Layer 10 of a small transformer language model trained on English Wikipedia (15 layers, counted from 0, width 128).
A neuron adds its activation times its output weights to the MLP's output. To switch it off is to set its activation to zero at one token and run the rest of the model.
A neuron's activation on a vector x is SiLU(gate . x) times (in . x), where the dot is the dot product.

Input weights of the MLP neurons that the questions are about. A number n stands for n times 0.001.
n51 gate: -56 23 234 45 91 -61 -161 -248 99 180 224 -102 353 290 112 -109 74 -141 -171 144 63 196 -232 204 -145 -41 -143 -192 -9 -50 -79 -175 -282 165 -75 74 205 -406 94 -70 -219 -14 -74 13 -164 -189 93 9 196 121 -23 395 -257 -86 -68 109 191 195 5 -39 -41 99 87 22 87 -150 -313 5 -88 342 37 -97 0 242 89 135 -70 105 -5 -22 -213 -127 94 137 123 9 186 -53 9 90 -191 -25 -204 -241 183 -135 -53 279 74 -95 -136 146 162 251 99 -141 -133 -150 169 77 184 191 142 116 111 -69 -23 177 -131 80 190 -161 33 30 -203 -79 51 -65
n93 gate: -155 -94 49 148 19 25 133 226 33 89 -117 -57 129 17 -102 -154 109 4 122 131 -259 -29 -189 -184 124 72 63 -193 27 32 16 -195 -156 193 128 33 356 33 166 4 -204 -8 139 -31 127 -125 -81 -16 -101 -149 373 254 -75 0 8 -259 49 -147 120 34 187 -49 76 16 -100 4 -222 -122 89 173 158 61 -20 275 90 -38 -4 0 -100 -16 -143 -33 40 -228 -71 0 148 25 -33 -42 4 297 -28 167 275 -306 8 4 110 -63 -74 72 -183 -44 211 41 -109 -24 -45 131 281 176 166 265 33 45 -72 25 4 202 42 -69 96 88 142 25 -93 45
n104 gate: 224 -71 67 60 139 -178 -152 -105 27 131 239 57 -104 -77 9 18 -153 -73 -171 4 -43 -36 68 90 -284 -39 181 -84 -84 -178 -31 92 -39 -65 -89 -97 219 111 255 31 -4 26 286 50 133 16 -127 -268 23 -412 332 -141 51 -104 -160 -4 -4 -4 -218 -151 -153 66 0 30 13 89 -74 276 13 -258 48 -240 -43 195 -97 18 335 160 63 -42 88 156 209 -148 -13 87 -72 -177 117 -113 130 232 -9 -105 -136 133 218 -105 -13 4 -395 -99 -97 286 31 49 -65 -78 -40 14 414 -9 -109 9 4 123 -156 -32 82 98 -41 35 104 -202 122 75 -96 258
n128 gate: 151 204 76 -74 78 64 122 -102 -4 -4 -192 16 90 -57 -207 -337 35 26 209 24 -252 -102 65 102 136 191 73 -12 -34 239 -143 -12 136 63 266 108 -149 152 -141 -28 -86 -90 -215 -42 32 -221 -28 -108 -127 -132 83 152 -43 78 -55 167 -148 -120 84 129 150 167 43 -123 86 -145 138 -67 -8 -44 173 -28 59 120 36 -8 37 227 -20 81 -12 245 119 -57 -57 -118 270 -102 -20 179 129 4 -32 -4 107 -37 -181 194 48 -150 -8 23 -59 -59 -36 201 -114 -180 -351 -103 31 -27 154 274 24 -75 27 -102 -147 310 28 162 126 171 -12 -120 8 -237
n177 gate: 38 50 143 86 105 232 13 -157 -153 116 -45 -67 -111 -124 147 30 62 -142 4 364 29 -176 23 17 241 -25 120 -88 -192 223 -175 75 -262 45 38 193 -76 -126 127 -67 -312 278 96 72 202 62 -79 -16 168 87 -124 176 77 -22 86 -37 -17 37 97 54 -4 238 70 218 -29 21 -17 262 166 -51 -108 149 95 56 -63 91 4 -148 60 -210 29 13 73 123 -9 182 -152 73 -269 30 -24 34 -108 71 213 -139 -30 0 -205 -179 -164 -33 -113 123 -8 -30 207 -127 -110 242 154 110 153 -334 46 270 45 77 73 55 231 283 43 51 153 160 37 220
n180 gate: 71 -220 136 115 -102 -140 -9 -112 30 172 120 -34 -104 -43 -224 99 154 77 96 -244 12 -151 -226 78 144 91 -52 8 48 -50 -126 222 -8 -100 -43 -165 -113 -258 13 -161 169 -124 17 40 0 140 247 -53 -91 -175 -38 -51 -111 -4 -95 12 -76 70 4 0 -121 396 -33 73 165 226 -163 0 -8 -17 71 255 -4 119 -38 192 -83 -141 -82 -219 218 166 232 -34 -417 -279 -113 -87 73 138 -52 -11 118 143 0 -74 -43 83 -105 0 161 4 -71 207 107 149 96 -140 -21 57 143 -119 -104 -139 -38 176 21 -48 -103 -119 -30 -155 77 -63 -159 -76 -495 -180
n201 gate: 100 270 165 129 13 -161 -88 270 23 50 -233 45 -31 -144 -119 153 72 175 185 9 84 -103 -186 -103 -445 -9 -126 -41 -148 121 -18 -344 -80 -9 -69 151 -157 -119 -42 -27 -31 94 9 96 -224 -316 222 132 -113 298 -63 -128 -150 159 -232 13 91 -289 -119 0 0 4 -54 136 22 152 -131 -63 -27 133 14 -72 207 72 59 -240 115 22 -275 83 -241 248 203 -79 -130 -54 -48 -192 204 223 126 54 5 -363 -158 -199 -61 -47 -164 -79 -165 161 36 89 143 -69 185 36 9 132 0 89 -131 -41 0 104 -49 52 -138 -14 -107 321 228 4 72 110 279 253
n307 gate: -258 63 92 -225 70 -42 110 41 38 -54 -86 4 -198 -341 167 81 190 180 -215 -33 -187 356 -243 201 147 33 -43 143 -179 144 87 -120 16 234 114 -75 -64 0 -68 160 8 41 -58 36 -92 -189 -166 113 116 4 -74 -8 77 -120 -151 -130 8 -65 164 -69 -4 70 156 24 -225 -17 -136 -4 -95 -67 -301 -4 70 122 113 190 -114 -45 166 16 12 59 36 280 68 74 327 -86 -183 316 282 -19 -46 25 -16 48 159 -156 -188 0 -130 49 -58 90 203 67 66 98 -110 315 170 -106 116 29 -171 104 -139 -26 -122 -84 162 -108 -26 35 70 29 -74 236
n51 in: -153 -73 86 4 139 168 -152 -93 109 127 151 -106 42 -105 128 -292 -321 82 0 282 129 -224 -116 9 221 8 4 -30 29 84 255 30 59 126 -48 34 147 116 325 52 -46 113 153 41 69 -138 21 -202 -123 84 51 9 -162 -110 -155 -13 77 192 -254 -67 64 60 -63 190 134 -99 139 -21 -25 -86 -363 -25 194 -91 81 35 116 -139 210 53 -145 -207 -95 104 349 173 16 -268 -196 13 -65 85 72 -9 -33 62 97 -111 291 139 120 130 -204 281 43 -250 -186 -33 48 -123 -62 -113 -42 -81 312 -148 -100 145 -108 -43 -109 161 -161 -80 -93 -69 -135 21
n93 in: -200 -54 -80 49 -62 -42 280 177 47 -112 21 112 173 -81 -100 -158 -87 -126 174 171 -98 -77 -30 -132 53 151 17 109 167 66 -66 -79 -151 -25 -80 -184 -68 138 -127 8 -180 -123 350 -76 -55 -201 46 -315 -318 -35 74 17 0 -47 168 -208 -176 -20 97 -119 141 -155 -156 -274 -74 -13 -66 153 207 67 116 -21 -25 -100 163 -160 -98 21 -34 145 -175 38 -137 -17 51 -144 20 69 -68 -13 366 -38 154 283 8 -412 -34 69 251 -9 67 -90 -170 25 140 51 -4 -53 -211 116 -4 -4 -8 308 96 -236 -200 13 49 4 -26 -149 -13 -86 -12 4 78 -224
n104 in: -210 -191 -80 35 -26 -148 32 -258 -4 -134 16 -268 74 89 -155 -85 223 -7 -8 -158 23 277 108 223 -147 241 110 36 4 258 -12 -71 -89 -121 237 -71 72 -24 32 -24 -8 50 -47 19 -4 -29 51 19 -90 -119 -118 -75 -69 0 51 120 119 131 -308 26 110 -55 195 165 -113 -128 145 118 -189 144 -239 82 63 154 -36 12 -19 -140 -41 65 36 -128 -81 -366 -65 -16 -117 -28 238 -4 68 0 75 -146 -175 33 -74 316 91 -101 88 62 91 -125 36 232 94 -35 -152 196 69 54 16 134 -123 31 -35 -69 -62 168 -40 -381 -178 237 -110 -48 16 67
n128 in: 72 -64 -186 -90 -22 44 212 44 -90 136 24 -60 -111 -8 -52 -16 -119 -15 -211 116 59 8 22 -226 -294 153 -263 206 -8 123 -196 -56 12 47 -37 -40 -177 -60 163 -81 287 169 -84 -180 16 0 -16 70 -50 117 211 36 129 -74 102 -192 32 12 -174 59 4 22 142 43 209 -308 87 -100 235 16 -75 12 166 43 197 -17 0 -114 -107 39 84 117 -85 102 -123 171 -176 214 -176 66 272 -80 -68 120 224 121 4 -125 28 -319 -125 106 76 -150 16 -255 -63 283 8 -108 62 -278 -52 -92 -213 112 -232 58 129 -8 -70 -108 -139 116 -48 81 -28 48
n177 in: -20 8 301 94 237 -24 178 -43 -73 -24 -130 159 -145 330 -64 138 107 132 107 68 62 102 -7 -37 -39 137 -12 12 -327 20 -95 -20 -148 169 -77 0 -80 -16 206 185 -27 191 350 -76 80 -41 274 -81 86 -124 -296 -120 77 45 -12 35 60 -167 -44 -107 -51 7 98 100 -82 -145 99 24 186 -189 67 -158 43 32 216 58 -82 -20 102 0 -79 -109 39 275 126 75 -114 70 -28 -24 163 141 -8 40 330 199 115 -25 -100 -167 68 207 -306 4 49 -8 91 -113 149 -119 -189 140 118 99 -88 178 -16 -12 97 52 33 135 -191 160 -32 52 -47 119
n180 in: -147 105 -199 -114 133 -27 4 84 98 -31 11 -96 84 -162 62 -8 -330 -124 4 -62 45 48 278 -44 -106 -42 -151 -31 41 164 -19 -177 -38 -137 -39 -58 19 152 181 -39 -163 -23 112 -126 -55 154 -42 -154 -48 -68 -46 124 -211 196 125 4 58 -125 -51 -140 77 47 38 -154 262 -262 376 -27 38 152 123 -165 -103 -48 -70 64 113 -152 -99 205 77 -110 -135 -8 4 -157 19 159 83 198 -22 155 46 -31 -71 185 -100 20 -337 -83 109 247 69 -84 -28 -109 149 103 -20 -92 -247 -15 -123 -128 112 215 84 -36 -94 -98 -51 -42 -24 -87 92 -187 172 112
n201 in: -178 -17 134 37 -23 -159 59 -70 101 -45 -78 380 -74 -55 170 -13 300 183 -58 -33 182 72 -249 -140 -97 -57 -174 -67 111 176 21 -82 -183 274 -105 -154 282 -92 185 -192 -49 -106 -178 155 188 135 0 -52 13 -95 82 125 -4 197 -142 154 25 -146 -126 -46 -231 58 216 185 -187 -243 -127 -54 -243 -29 279 -177 25 40 -25 -56 -117 208 -89 36 -182 67 84 -143 -199 -160 -194 60 0 64 -51 45 153 -41 -152 -56 -17 -9 -120 47 -92 126 219 4 126 -8 -103 -24 -365 163 -12 -126 -160 -17 -25 21 8 -13 -57 55 203 49 -140 58 58 0 172 -169
n307 in: -16 -12 -107 -62 -106 8 108 35 244 -63 -93 8 264 133 -134 105 -105 29 234 12 -73 -32 -29 -52 331 -135 133 -115 23 -54 137 0 158 -198 40 47 75 -241 224 -24 228 -19 -94 -34 32 98 94 -4 -118 -37 238 4 -260 -211 -58 142 -24 154 302 -204 35 110 -132 30 70 72 16 137 -106 -48 -55 250 -85 118 28 -8 129 147 -60 -91 12 -127 -61 124 173 66 60 77 104 121 4 104 -47 -126 61 65 0 49 0 297 95 -189 -235 -15 168 -183 35 -27 -124 317 19 -208 78 -43 -146 -141 -197 -142 46 40 84 -176 44 -250 -203 -158 -66 70

Output weights of the MLP neurons that the questions are about. A number n stands for n times 0.0016.
n51: -12 5 72 -80 130 -58 -169 143 210 114 149 58 -13 -9 -77 -55 54 121 37 23 8 75 6 5 79 -40 -137 -39 -131 -75 209 17 7 166 -72 -93 4 40 85 96 128 -73 149 104 81 -27 -149 -146 -13 64 43 -110 107 -5 -13 -117 19 45 -176 -84 -252 -48 -67 -41 60 59 -59 7 -71 123 31 -94 53 -39 -10 -11 -101 -87 5 193 2 -52 -132 47 125 8 -55 -3 65 -25 -6 -61 -87 0 150 81 -46 5 -14 -53 -86 25 -143 5 70 15 -25 50 31 43 69 77 -93 2 59 93 -154 -102 92 60 68 -18 24 -79 10 6 -155 52
n93: 36 -24 42 -64 -31 47 -25 -61 -82 -36 24 75 116 -107 63 -49 -45 187 57 -10 59 7 158 -18 129 178 -27 88 129 -93 0 -44 103 -242 0 -244 -24 129 -170 -28 15 50 51 72 49 16 -10 -10 -57 56 -180 -88 103 -153 88 35 70 83 -10 -132 -30 25 -33 -81 7 108 0 19 217 -52 -63 -65 34 -62 96 -105 9 -15 -51 80 -154 30 -83 73 -56 -36 -111 89 151 35 6 -96 42 8 -171 -22 -14 12 9 25 135 -135 95 -94 157 7 22 143 31 42 -114 -16 118 -17 12 -74 11 48 -44 -116 -21 52 21 -67 -84 49 29 12
n104: -44 -11 -65 71 -2 -2 44 175 6 25 -124 -5 92 -92 -7 67 -39 214 -151 61 149 87 -111 108 -61 62 54 42 -123 -237 33 -53 -152 -18 24 -52 45 126 2 24 21 -52 -7 55 98 7 -9 -46 -24 135 155 88 -89 127 151 -71 12 -33 -53 34 -127 -41 -30 30 52 21 70 49 -101 18 55 -50 -44 88 -88 -135 -34 -41 45 -56 -94 -23 -24 4 20 30 -178 46 49 14 -17 30 19 128 0 -16 -78 -18 75 -61 11 -83 -47 -90 150 61 7 0 -158 -13 22 24 29 -85 -34 44 -15 23 26 108 -180 7 -92 74 -32 -30 10 -87
n128: -154 -51 5 71 -27 184 -106 43 24 60 -147 -94 -51 2 -170 -152 -55 92 138 17 0 2 -102 -14 -80 -16 -40 44 -175 -112 120 -193 101 76 -7 -93 -144 -37 -63 0 -42 63 18 -170 -50 -40 -117 -61 107 52 -7 54 -5 -13 92 117 -73 71 33 141 15 -137 131 48 112 73 -95 -46 48 30 116 -14 13 -105 -49 -53 23 -54 50 -65 21 -66 17 32 -78 82 -66 -21 77 74 56 -169 28 108 -155 -37 -13 104 -102 -153 54 -23 -41 106 -128 30 2 -93 -17 18 -9 -44 -44 131 -18 45 -57 -16 2 113 19 41 -11 -50 -45 33 -33 -51
n177: 30 -60 -49 -126 -95 41 18 26 -4 -31 -180 -121 -16 -4 7 70 169 147 -68 7 -40 78 75 -58 -31 11 74 -53 -90 54 41 -29 -137 9 62 51 -34 13 -38 19 -18 -73 47 13 100 94 4 42 -46 43 24 59 -48 64 -58 40 110 -108 53 -473 14 -2 23 7 -25 -42 -14 165 15 -46 7 -48 -44 -204 -9 -12 -332 -35 -2 -157 50 -56 45 -28 30 32 2 -139 -4 -31 -22 13 -4 93 119 -13 38 4 71 -35 -53 98 36 -57 116 9 23 -37 113 44 142 -18 61 63 -58 36 45 31 114 -13 32 44 -8 57 49 58 121 50
n180: -26 -19 56 -17 -123 44 45 -54 -50 18 -79 -40 -98 12 43 105 132 147 -25 -180 19 106 16 -92 -102 52 7 7 -5 -59 64 93 -155 -60 110 -135 -189 50 -43 -53 58 -31 -24 -8 -91 -24 178 -7 -85 -41 -167 14 -41 -64 -11 -27 -72 73 92 77 24 0 -10 -22 184 136 -57 8 -32 46 67 99 69 92 39 86 -39 40 68 -57 74 33 -168 13 15 41 -98 -45 117 101 -11 45 31 43 -53 -143 -97 62 84 4 -24 -124 -36 107 -2 -24 79 -7 36 13 0 21 96 43 -31 45 47 0 53 -33 -52 -72 115 131 -88 -82 -90 50
n201: -55 107 10 -37 -35 111 167 117 29 -62 -64 50 63 84 -48 -26 -95 -173 -202 31 -10 -53 -49 0 -220 -99 178 -64 190 120 -107 62 107 -64 -28 73 115 30 -13 -58 -133 61 57 135 48 53 9 178 110 -20 135 133 53 -22 69 -54 25 -34 -123 121 -131 -72 -35 18 79 -38 -8 -132 123 -147 5 -9 -22 4 -42 0 -35 52 103 109 -72 -2 53 -32 16 -39 -87 -34 40 -33 72 -105 13 94 81 28 -83 -21 85 -30 80 -33 34 42 -57 -23 46 -29 -48 -71 2 2 77 -88 -55 2 143 -159 119 -37 -24 66 -65 -33 29 28 -20 37
n307: -28 -26 100 4 2 27 32 64 11 -117 54 9 175 172 82 116 123 -270 -19 -79 -2 -18 27 50 -114 73 -41 -59 5 -46 -65 -10 -49 9 -48 -47 117 40 -115 62 -112 -106 -96 -58 60 -89 20 -82 -47 4 -52 48 -7 80 -45 -39 5 -24 103 242 106 18 -102 -106 149 55 -111 101 33 47 100 -102 52 66 47 -29 127 68 -51 100 -16 84 -19 -51 11 86 26 -34 -55 -54 161 -49 -4 0 -61 -13 -64 -90 -23 -36 -75 -2 -44 34 34 -16 -18 -120 -201 -23 20 230 -100 -51 -129 76 67 100 -5 54 -91 -5 58 -27 -48 -49 -75 4

Each question names a token from some text and the token that comes next. It shows the vector x that enters the MLP there. A number n stands for n times 0.0077.

Then comes g, the gradient of the next token's log-probability with respect to the MLP's output, scaled to length 1. A neuron's effect is roughly proportional to its activation times (output weights . g). A number n stands for n times 0.0008.

"ation", then "==="
x: -30 119 -99 -43 -32 194 31 16 -46 -206 163 122 15 110 -27 71 -14 -164 -11 155 89 -91 93 -5 -56 125 126 -146 -105 124 33 -197 32 -24 -72 4 -134 -16 -39 -27 138 84 57 -63 -249 -136 202 4 82 225 -68 44 94 84 14 -88 78 -53 29 100 4 -85 5 13 -11 47 107 -50 -15 114 100 -83 49 -119 63 109 104 -181 20 -179 88 0 -66 -2 11 -116 -1 25 -69 29 66 9 73 181 -38 13 -125 161 99 85 13 81 94 -86 50 30 136 -24 99 -71 -167 192 107 -76 124 -9 -4 21 64 4 57 2 -40 49 -127 137 -32 -127
g: 106 52 116 -62 81 -16 -161 64 63 22 49 95 34 62 3 212 -168 79 177 173 -55 -172 -36 -42 170 11 95 -110 -182 137 -3 72 62 -176 18 7 -5 38 -117 -178 -41 -60 36 -129 150 -166 106 87 7 0 176 -61 -186 89 -143 118 -79 -174 -3 -37 -58 208 15 29 -42 -11 -220 2 138 31 168 27 -16 31 -71 184 28 -82 -29 -67 52 1 184 -12 58 197 124 24 114 -79 -135 51 47 58 -120 -6 119 126 -273 111 -81 12 -199 217 14 91 162 -79 -19 109 230 142 -148 -18 -109 -32 78 65 143 -57 154 -34 -73 114 106 -20 32 -223
Which neuron, switched off, lowers the next token's probability most? n201

"k", then "et"
x: -81 13 -25 9 -80 271 -81 -77 -5 3 8 68 -234 12 -42 74 33 14 -141 -20 241 -78 -82 12 85 -6 53 11 -34 -51 -67 108 87 -41 7 20 109 -49 -87 80 52 -41 -109 47 -74 -45 -159 -31 -21 156 90 1 -86 -58 109 49 -21 24 67 -102 12 -62 47 -8 -75 136 -45 149 41 -40 5 65 27 -249 129 -50 159 94 -68 165 176 29 51 87 -76 22 82 8 0 -54 65 -311 107 -68 -124 135 -147 -35 163 56 -57 -112 71 21 -143 10 -67 -14 -44 102 15 117 21 58 77 -54 -31 196 -61 94 1 -27 -4 -161 -72 160 -16 49
g: -26 44 30 -62 12 -101 -149 32 -103 202 51 -117 190 26 76 41 156 46 70 65 -72 50 -71 -203 75 -18 7 25 -85 -217 98 35 -157 132 -166 121 23 -95 -28 -112 11 -15 20 149 4 91 -59 4 -31 46 -103 -24 -118 84 148 269 -1 175 32 -91 183 -10 146 37 42 -89 132 36 41 -79 73 -42 -193 -8 1 51 -41 -68 -358 -171 -106 -62 134 108 212 -76 43 -113 -118 218 41 50 120 -132 170 50 -18 60 -32 169 -29 -23 -110 -89 194 -85 -57 3 42 -175 40 10 -235 -75 262 64 -4 -33 -5 9 119 -101 121 78 -55 207 178 17
Which neuron, switched off, lowers the next token's probability most? n177

"t", then "le"
x: 3 30 57 -67 28 59 28 -33 9 -40 148 213 87 16 141 -18 103 52 -89 18 127 96 106 105 28 -96 -198 -192 24 3 -288 185 -122 22 21 -26 -38 -8 -170 34 70 -70 108 -137 59 88 -38 50 111 242 37 7 11 -81 -64 -63 -79 -29 -34 -17 27 -148 -120 -58 -25 -89 3 -29 -179 -69 64 4 40 -42 76 -49 -43 78 113 -9 116 41 116 170 -76 75 -120 123 187 30 18 -136 48 -111 -57 -197 -22 -194 62 37 46 -38 -66 -116 -153 -145 13 41 -105 106 116 -78 194 -22 71 121 -134 112 256 -2 40 162 -90 24 -150 130 39 -101
g: 24 87 -145 -105 -18 -156 -14 -48 12 -124 20 -91 87 87 118 -39 124 25 -197 130 -264 -193 -124 173 42 -14 -43 16 24 -22 -27 56 296 104 -170 -11 21 4 -9 -57 -108 -1 41 193 -94 194 33 82 192 85 -24 81 25 64 -34 -209 75 -4 -197 -71 -75 135 71 -39 -134 221 113 -84 -46 24 -174 -85 -65 36 26 196 20 -38 -59 -132 -184 -88 -149 174 -18 -21 82 -84 76 18 -261 0 145 4 -79 -20 83 -39 139 -81 50 -127 100 44 144 -34 9 22 -106 85 -25 -217 16 -163 -2 134 154 131 106 -131 40 55 -31 103 -177 136 -210 94
Which neuron, switched off, lowers the next token's probability most? n128

" t", then "r"
x: 39 67 20 -102 68 18 -6 -24 -2 8 118 176 -74 -30 34 -79 134 -42 -55 195 36 -4 224 29 89 24 -25 12 -195 -26 -66 2 -110 29 -44 -5 -54 31 160 -40 -6 139 -19 -140 118 98 -48 70 -7 -64 33 28 112 -21 -158 32 3 -80 84 -195 47 -45 -27 -73 -30 94 -34 8 -104 69 10 -51 78 -320 -131 5 -133 186 -47 -198 -60 -101 41 61 49 9 -72 20 -56 -97 -47 7 -33 -62 80 -35 -54 -12 -6 -45 -101 76 36 6 -48 -5 62 -5 73 -25 -16 -206 25 72 -36 -39 -63 31 51 151 -1 13 -107 -103 72 145 107 47
g: 54 -132 80 74 89 -233 124 -59 -80 131 -27 122 174 83 -86 64 -132 -127 71 -149 3 -121 42 165 3 147 -172 17 -47 226 -193 -82 -73 -118 217 57 -19 -150 52 89 -103 -204 -187 -112 104 117 5 -31 -154 63 96 -17 102 41 1 -107 49 -55 -195 -25 -22 -49 -244 -151 116 147 203 121 194 -38 -102 113 -181 0 -164 -63 -107 79 -155 14 -3 17 104 -2 -79 -55 94 67 -215 59 42 27 65 83 93 185 -167 74 76 51 -101 -86 -27 -138 257 51 5 -10 115 -81 -54 89 65 47 -79 67 -8 1 33 86 -58 171 -88 96 -3 -142 42 -124
Which neuron, switched off, raises the next token's probability most? n104

" to", then "p"
x: -82 81 -108 26 -22 -175 58 -40 -19 -108 -180 15 -114 -134 -182 69 5 -25 -7 29 53 4 -10 -207 147 11 76 -121 142 -43 222 42 -53 83 92 -116 -193 135 -28 47 87 18 -13 -29 75 -53 52 -43 -39 50 107 28 189 -31 -28 -10 170 97 -7 -56 -16 -122 -92 -98 29 71 -3 -83 -14 -28 69 149 3 -157 -110 -16 -81 -92 46 -104 25 11 173 -7 67 -92 172 4 2 -21 74 -207 59 -87 30 -97 84 -26 69 -61 0 -25 -104 109 112 -28 64 -198 7 -52 199 41 -9 102 48 196 -126 -176 136 87 -53 -19 -26 -177 -29 123 145 -29
g: -21 -104 106 -89 -127 53 49 100 -262 11 -25 -234 63 9 55 62 65 215 60 -65 -86 36 25 -60 -16 123 67 134 6 160 -41 -45 -113 40 17 -13 81 -119 -1 113 -214 169 1 93 69 -125 107 -73 -136 -172 -42 -9 143 -160 37 99 35 105 -67 37 -58 -85 -57 -109 -77 10 -36 41 221 13 13 19 244 99 164 -3 8 162 163 63 96 261 -107 -52 -182 120 -139 -93 14 -7 -207 226 81 100 10 -119 193 136 -68 -50 223 -88 -51 138 70 19 36 79 78 165 155 132 -72 61 3 -170 84 -111 -14 50 -63 194 35 21 -150 -123 -63 -177
Which neuron, switched off, lowers the next token's probability most? n93

" s", then "ol"
x: -33 28 -90 -50 -104 53 102 73 6 -25 36 16 2 98 -21 -69 59 62 57 -142 132 -32 203 7 -51 -23 18 15 -161 69 -20 -63 -34 100 69 -54 -438 19 57 8 7 39 59 52 72 -34 -16 -27 97 -28 114 11 62 48 16 -19 -101 -93 11 -282 202 -37 41 -8 -94 37 -96 55 -1 -183 -49 37 151 -64 -66 -24 -2 41 66 -118 72 43 45 -68 29 41 -53 -163 -113 -41 -60 -75 -44 -84 51 49 -47 -19 -51 -26 -70 40 -54 15 96 -28 63 5 -76 42 88 -21 -52 84 -77 -48 -67 -94 195 91 89 -125 35 -105 60 50 131 -59
g: -120 90 -71 190 -168 -101 -31 -165 124 -35 -68 111 -160 -68 121 38 -119 -11 -48 98 14 -131 -36 52 63 -108 93 41 37 139 112 -63 -243 -33 36 205 -53 -2 -152 -48 -39 108 -8 111 58 73 -63 73 -41 5 185 -102 39 -11 230 -35 113 -45 243 -59 26 33 78 -224 -88 41 64 58 135 -93 206 25 228 -14 -10 -99 -46 -93 14 31 174 -171 -74 53 67 -47 66 -13 -81 60 -31 -127 172 48 199 213 186 -52 245 92 -68 -93 81 -146 65 172 78 -137 98 -86 54 -125 -126 -21 91 -100 -116 -112 -142 -46 226 188 -2 -97 -27 -92 100 -76
Which neuron, switched off, raises the next token's probability most? n307

" to", then " the"
x: -26 10 -122 76 13 -103 2 -20 -47 -135 -185 10 -117 -83 -85 110 71 -55 109 61 138 -38 11 -155 143 20 -111 -133 131 -39 185 21 -58 37 36 -81 -217 120 -9 49 97 39 37 -30 68 -35 38 -52 -92 109 70 66 163 17 14 1 143 68 15 -53 -11 -155 -88 -116 30 71 -44 -50 11 36 66 177 -33 -170 -100 -80 -121 -73 -29 -128 -38 32 168 -28 -2 -79 140 106 23 -113 74 -268 113 -81 5 -79 3 -22 86 -56 4 -49 -18 69 152 -62 -32 -219 -43 -62 137 29 12 71 77 231 -91 -166 53 98 -34 24 33 -122 -13 105 61 -50
g: 25 -16 -199 42 -36 -36 28 -309 180 -92 169 141 6 46 -47 -83 -11 -65 235 -45 128 -123 -64 -80 -126 211 131 -69 85 -105 -52 132 7 -101 216 130 -27 109 -185 -49 -23 -150 85 -134 -31 161 -51 33 -255 -171 -100 -178 12 23 -76 45 -50 -44 -63 1 -55 -201 -122 -1 -92 84 192 67 -84 -175 53 -137 28 2 -100 -50 8 73 -131 126 -3 -87 103 -73 5 105 89 -251 32 -80 -40 -90 19 -138 -102 114 -86 -92 144 142 -41 -22 66 -21 4 171 -39 19 16 -104 -76 -166 2 6 69 -126 -43 187 17 -180 -178 -255 -38 -102 -64 -22 -30 84
Which neuron, switched off, lowers the next token's probability most? n93

"ad", then "i"
x: 249 248 -126 29 -50 17 -77 -42 58 -118 62 5 -4 -44 100 -132 -126 -29 -89 142 26 -120 51 6 48 93 -11 72 -24 179 46 10 64 -139 21 34 -216 -80 -162 -8 -189 2 105 -66 -22 12 -67 6 206 -85 -100 137 -105 -36 -111 174 -30 47 46 21 120 54 66 -14 44 -19 -103 33 -2 97 -15 -97 26 -60 -14 -163 45 -68 -88 162 -11 120 184 162 165 -49 -67 -23 128 -152 182 -120 204 -126 -48 -11 -238 -206 149 4 -42 -52 77 -51 -242 -8 27 -40 -20 103 -11 -35 -15 -40 40 -139 36 -21 241 101 128 4 27 -32 -127 -7 47 -29
g: 48 -89 -17 214 -54 -62 -175 -23 135 -31 -59 -34 93 -27 176 22 -45 -11 9 7 -22 87 76 -44 149 -185 -167 53 63 29 -187 54 24 -93 45 69 -100 47 82 -39 -16 -111 -64 -18 -66 91 11 -151 226 -50 59 -151 113 -62 50 -15 52 -180 -37 18 21 -47 -24 -98 108 13 236 -122 -6 -3 221 -180 -54 -99 5 -137 -50 27 15 -98 -189 -95 20 -37 31 -81 -67 169 203 67 108 -66 -73 -88 -9 221 69 -132 -10 -131 139 -11 56 -327 -42 -95 31 -126 -156 -241 -52 -86 -115 307 -259 -162 -131 31 46 212 52 -51 -25 -116 62 101 -5 103
Which neuron, switched off, lowers the next token's probability most? n177

" st", then "at"
x: 178 -68 -201 -116 41 -11 -9 35 143 71 72 221 -11 129 -36 59 -24 41 -22 -55 5 123 94 58 -10 -84 72 59 -97 20 -7 42 131 -158 111 92 -72 -60 98 21 14 110 -120 -42 138 142 167 13 -118 41 227 98 -9 -68 3 3 -97 -141 -24 -102 69 -24 -142 -65 4 -18 5 -112 -25 10 61 -95 63 -201 53 -133 -265 119 -8 -125 44 33 46 88 -126 48 -20 -195 103 -80 58 -68 103 -24 87 78 -98 32 41 154 -21 -20 12 66 46 163 -4 104 -124 71 -3 -167 35 -14 -91 107 -176 -180 -7 46 67 95 -12 -134 -81 27 8 -125
g: 124 110 164 7 -154 -19 -155 -208 -28 83 -174 -135 -8 37 27 -128 -156 -108 143 -147 181 100 -34 -65 -61 41 -28 206 -147 74 100 64 153 -79 40 73 -27 55 43 -124 57 88 98 -27 -14 -97 209 41 168 -5 118 -109 175 -119 22 190 33 -26 -104 16 -25 23 208 215 -63 -117 82 -75 10 -182 57 17 -152 23 -80 83 32 -161 83 40 77 -72 9 -47 92 -261 -76 -88 -11 92 14 87 81 -268 -6 16 18 -7 -63 165 34 -66 128 30 290 140 122 -166 19 71 -49 33 -30 -135 38 -197 39 -48 -78 56 -66 -53 190 -60 -76 261 -66 -101
Which neuron, switched off, lowers the next token's probability most? n307

" ", then "-"
x: 141 5 64 -79 -16 51 35 -22 29 -42 -60 -23 0 -2 82 65 168 39 55 53 206 78 104 -64 47 -27 -84 15 74 -137 59 -119 -54 119 86 -11 -87 -30 -7 -19 -110 35 -125 58 22 89 30 190 29 -13 -16 72 64 3 -131 164 -7 -132 17 -74 -8 -6 87 -119 -25 172 -99 50 11 -40 -44 -17 58 -384 28 16 -140 145 132 -143 -57 -44 -17 -19 -70 -1 -179 124 -130 -78 -94 -100 -90 113 -36 -5 -22 -62 8 134 29 4 88 6 -1 -2 76 -33 17 -52 -48 118 68 94 73 -307 -19 1 -107 16 -34 -55 -45 -77 -2 98 125 -197
g: -83 25 -141 43 -249 37 -76 235 -4 32 149 -20 156 -17 26 68 102 -180 -71 -150 7 -269 106 -107 99 156 51 -73 24 -51 70 -137 -74 -151 134 -193 -33 71 6 120 257 54 61 -115 111 36 -90 13 -23 1 -212 -138 -53 -110 90 -135 -84 -73 -126 -93 62 -15 -119 -189 -54 -37 130 -39 -9 -118 65 31 -98 -126 -257 -119 -26 38 95 5 -9 48 -19 23 44 -126 -47 -78 58 98 63 -86 -52 91 -171 -137 -39 14 152 267 24 -5 -205 -120 -161 -7 117 4 196 65 -184 -34 31 -89 15 -151 -90 45 104 -108 -188 -92 -8 -14 51 -33 181 156
Which neuron, switched off, lowers the next token's probability most? n180